Layer 5 of a small transformer language model trained on English Wikipedia (12 layers, counted from 0, width 96).
A neuron's activation on a vector x is squared ReLU(weights . x), where the dot is the dot product.

Input weights of the MLP neurons that the questions are about. A number n stands for n times 0.014.
n73: -9 -12 19 -28 -42 10 -8 -27 -21 -4 22 -9 16 -44 -1 14 -36 -52 -7 5 27 -20 -4 -13 9 6 -2 11 -2 34 34 54 -10 13 -61 -8 65 5 -49 11 18 6 12 -28 8 4 -27 -18 -11 17 -12 -4 7 51 18 21 11 -14 2 31 -4 -26 7 2 -18 -22 2 7 10 -10 -39 25 -19 3 63 29 -70 26 0 -16 -35 7 -41 23 -14 6 -36 -13 -27 6 45 6 5 4 48 -7
n138: 13 13 35 23 32 54 1 -4 -29 -6 28 17 -35 -8 22 29 -18 -14 -9 38 -28 -2 -12 -15 -11 -24 -5 32 -1 21 -17 -5 -18 -26 4 7 -32 -30 -51 11 -20 -43 10 22 32 6 26 0 30 -42 -1 38 -31 -6 5 -3 29 -3 4 37 19 -19 -2 -39 8 -10 -19 4 9 -64 -19 -31 30 -1 15 48 25 -2 -41 26 -29 10 25 23 14 -24 -55 -13 -13 -1 11 -6 0 1 11 -15
n171: -28 14 -15 -73 21 -9 -18 6 14 -7 29 -25 9 -18 3 30 0 15 7 1 -2 -25 1 6 11 -43 10 6 23 16 -21 23 1 1 -2 -3 -6 11 -1 -20 21 36 34 7 -3 12 -33 4 28 -8 -4 -7 -24 19 -37 9 -11 -4 -9 19 -33 -9 -9 -16 9 1 -19 -35 -11 0 17 -33 -7 -7 10 14 8 -22 19 -20 -5 -3 2 30 28 -32 2 -49 13 -16 12 -14 12 -21 1 -29
n231: 15 -8 -30 54 16 6 1 -1 -4 25 22 -29 -11 -23 -72 2 -17 -29 -4 5 8 -21 -3 -2 7 3 -13 12 2 32 -28 -16 -16 26 9 8 -6 7 -1 -23 -22 -6 -35 28 17 -17 -22 4 3 3 -24 -9 -38 22 -17 -6 -27 4 5 -13 14 -50 7 -5 -31 -1 41 4 -17 -11 -7 26 -2 24 13 23 -29 -4 -15 6 -28 28 -4 6 -16 10 -23 48 -4 21 -35 16 -8 5 29 -2
n240: 51 -29 2 28 16 -8 16 2 -35 0 57 26 -12 -13 15 3 1 -8 -42 7 -13 -19 35 -70 -16 -6 -15 -32 8 36 -13 -5 51 -13 -34 -10 1 -6 -8 17 9 2 27 15 15 -13 -10 -4 -32 -1 -6 5 43 11 15 28 -20 1 -5 35 22 2 20 0 -29 20 0 28 1 -20 0 -14 -16 -20 22 18 -37 -6 -1 6 -28 -38 -6 -12 -30 6 -36 -50 48 -18 -34 23 14 13 31 3
n288: 17 25 9 27 33 1 11 4 27 14 1 21 -26 -18 34 -19 54 13 21 -50 -27 2 -30 3 44 26 33 11 -6 5 -28 19 -14 9 -26 -33 -12 31 21 -1 2 20 -12 -12 20 25 14 -46 -8 29 -5 -11 38 -20 4 8 29 -49 4 33 34 -10 -10 15 -34 -39 -14 9 38 24 6 -33 11 -17 -10 8 21 28 -29 21 -1 -35 -16 1 -46 16 -10 3 -39 -14 -43 -18 -3 -15 0 -18
n418: 28 5 -2 -21 0 -14 9 5 -1 -2 -11 -12 -4 -27 -4 -9 7 -39 8 -24 -6 -20 -16 -1 -6 2 -9 -18 -11 19 -5 8 -3 19 55 0 12 11 19 16 -37 4 18 -11 22 32 -10 10 -5 -1 -8 -17 -17 -10 1 15 -25 1 53 -18 3 6 11 -26 17 0 -1 -6 -20 13 1 40 -7 5 9 -44 -3 10 10 -7 7 11 2 -3 -2 4 2 7 3 19 20 21 0 -1 -8 -3
n439: -14 -4 -13 -2 8 6 17 6 2 1 -2 7 -7 1 11 -9 -19 13 10 19 4 3 0 -8 11 6 15 4 -12 12 10 -23 0 -13 2 -3 0 7 0 3 -12 3 -3 8 15 -16 -13 -11 -6 -1 -5 1 -13 -2 -1 9 2 5 15 6 3 -2 22 31 4 -6 5 13 -1 11 -8 1 14 6 22 5 4 4 -1 -12 8 -11 4 0 16 -8 -13 -16 -6 3 10 -10 -12 -9 3 12
n447: 13 30 16 8 -36 -4 -1 -28 49 7 -24 5 -5 -5 -11 -36 4 10 -12 20 9 38 -4 -6 31 -17 -19 -20 10 48 -22 11 -78 7 18 -43 31 -10 19 42 -22 -75 37 23 -46 26 -13 -14 4 -33 -27 7 24 18 31 23 3 -34 2 22 54 50 20 -5 -39 -14 -9 -8 -11 -21 21 -32 -75 31 50 15 13 4 36 21 -42 55 -27 18 4 -9 33 37 20 -53 -21 -38 16 -2 -12 -25
n452: 17 -40 8 -23 14 34 42 -18 -46 19 27 30 5 -17 -22 16 26 -21 -13 -44 -43 9 -38 -23 11 44 9 33 32 -19 9 -3 -7 5 -78 52 -28 46 -4 7 26 -18 36 39 26 -19 26 -9 -30 -7 -23 -44 15 -19 6 -10 -6 -26 -14 66 -13 44 -21 -37 -61 -1 97 20 -23 -42 3 -3 -22 -20 6 8 -34 10 9 19 7 28 9 33 -4 -28 -39 34 37 26 -12 -68 38 -35 73 0
n536: -15 23 -21 12 2 -30 28 25 10 -5 16 4 -4 3 -19 4 -17 -22 24 -16 7 15 4 -11 11 21 5 22 -13 -17 31 2 -4 -1 3 -2 -15 0 4 7 -30 -24 17 7 -38 -16 -9 4 17 9 24 -1 22 -19 10 -15 29 2 1 -5 26 5 11 13 1 -7 -6 -1 -3 -28 -9 19 -13 -38 26 -19 -6 -24 -12 1 -19 -19 27 30 3 15 4 -28 -14 -45 -3 -12 5 13 13 -18

Each question shows a token from some text and the vector x that enters the MLP there. A number n stands for n times 0.043.

" and": 0 -1 -7 1 -13 13 -5 2 0 -1 9 6 5 -5 2 -8 -3 -12 1 1 19 -9 -1 22 7 25 5 -25 3 -9 -2 3 9 1 -3 7 13 15 -12 7 12 -5 5 -1 -17 -2 10 12 4 1 -1 20 6 5 -7 6 -24 28 -6 -12 -6 2 -32 9 -13 8 7 -15 19 8 8 4 6 2 -9 -4 10 12 -5 10 25 14 0 15 -4 -3 -9 -11 4 8 -9 -14 -17 1 -1 3
Which neuron lights up most? n452

"ka": 6 -12 -13 -1 3 7 -14 2 3 5 15 2 -6 -14 -17 -26 -3 3 7 -3 21 8 -8 16 -5 -1 -3 0 -11 -6 -5 -9 7 -13 13 -4 39 -5 1 13 13 -3 -10 -13 -5 -10 22 6 40 5 1 29 20 2 4 1 -4 44 2 -22 4 5 7 12 -12 5 1 6 -8 -10 -3 1 15 -10 -6 7 -2 7 -13 18 36 -8 11 19 4 6 0 -11 3 3 -18 -9 -24 7 4 7
The two highest activations, in order: n536, n439

" A": 8 0 -13 -24 -15 9 7 4 -3 10 1 12 14 -5 -16 9 -11 4 -7 9 29 13 -2 15 2 16 -9 -26 -11 0 4 11 -15 -2 7 6 10 -15 -6 9 6 0 -5 -20 -9 6 9 -11 22 -3 -12 8 -21 2 -2 5 -5 69 -1 -6 3 6 -6 -4 -13 7 -3 1 1 11 0 0 -4 6 -18 -9 0 0 -7 31 10 -18 -6 24 -3 7 -1 -10 -14 -1 -19 -2 -19 -4 8 5
Which neuron fires most, and how strongly? n73, at about 0.18

"oud": 8 -5 -16 -5 -6 8 2 5 -2 8 9 -3 -3 -1 -9 0 -11 4 -1 -3 1 -3 -5 12 -10 8 -5 -16 -19 5 4 -1 16 -9 8 0 23 -14 -29 12 -4 0 -2 0 -2 -4 18 8 31 -5 5 11 12 6 8 2 -4 42 1 -16 5 1 0 16 -9 9 -1 -6 14 3 2 -6 -6 -14 -11 6 10 15 2 34 20 -9 16 26 -6 11 3 -13 26 8 -33 -15 -21 -2 -2 1
Which neuron fires most, and how strongly? n240, at about 2.7

" at": -4 7 -11 -17 -3 16 19 2 5 17 4 -2 4 10 -3 -5 -1 -1 -11 -1 7 10 -2 11 -19 17 6 -20 -4 -7 -5 6 11 19 -1 10 16 -10 -5 7 11 5 8 2 -30 -14 19 11 10 -2 6 9 -6 -1 8 6 -11 14 -5 -1 5 9 2 16 -4 -5 -3 2 12 20 9 11 -7 33 -23 -4 10 5 -16 8 4 18 0 24 13 1 -10 -14 -4 1 -10 -4 -14 14 -17 3
Which neuron lights up most? n447

"=": -1 7 -19 2 1 5 -6 6 -2 -6 -9 6 13 6 -4 -7 -9 1 -7 -7 8 -1 1 14 -11 2 2 -17 -10 1 0 3 -6 -8 -7 12 14 10 -11 9 16 -2 -15 -10 -11 -10 21 -11 -2 7 5 26 -1 5 -1 9 -16 69 -5 -7 -1 -15 -8 3 -13 6 -7 4 -3 -11 -7 16 2 -4 -12 16 9 24 -8 8 19 2 -9 14 -7 -2 -17 -14 28 1 -20 -8 2 -5 -14 4
The two highest activations, in order: n240, n231

")": 21 1 -13 2 -4 12 3 6 9 10 -3 -2 14 8 -8 -15 6 -4 -8 5 35 11 -3 3 -8 16 10 9 -7 1 8 10 -11 -13 4 12 17 0 -5 9 0 2 9 -1 -3 -10 14 0 11 16 3 25 -15 -5 9 5 -14 20 -10 -15 -17 -3 -22 2 -15 12 9 4 -1 0 -12 12 10 -7 -17 3 -2 9 0 25 22 10 -16 12 10 -8 -4 -11 -11 5 -19 2 -13 1 -14 16
Which neuron lights up most? n231

" concert": 4 0 -11 -8 -12 -2 6 11 2 0 -3 -9 -8 -3 -11 -3 -8 -6 -9 -4 16 4 -8 5 -4 13 -1 -4 -24 -6 4 -6 1 -7 16 -2 29 10 -15 16 -8 -14 10 -7 16 -3 18 9 -8 10 14 11 -1 0 9 7 -5 38 -12 -23 3 13 -10 19 18 -8 -2 3 15 0 4 1 7 3 -15 9 18 4 -10 11 35 2 -4 25 -12 11 3 -9 -5 3 -23 -4 2 12 -3 4
The two highest activations, in order: n536, n418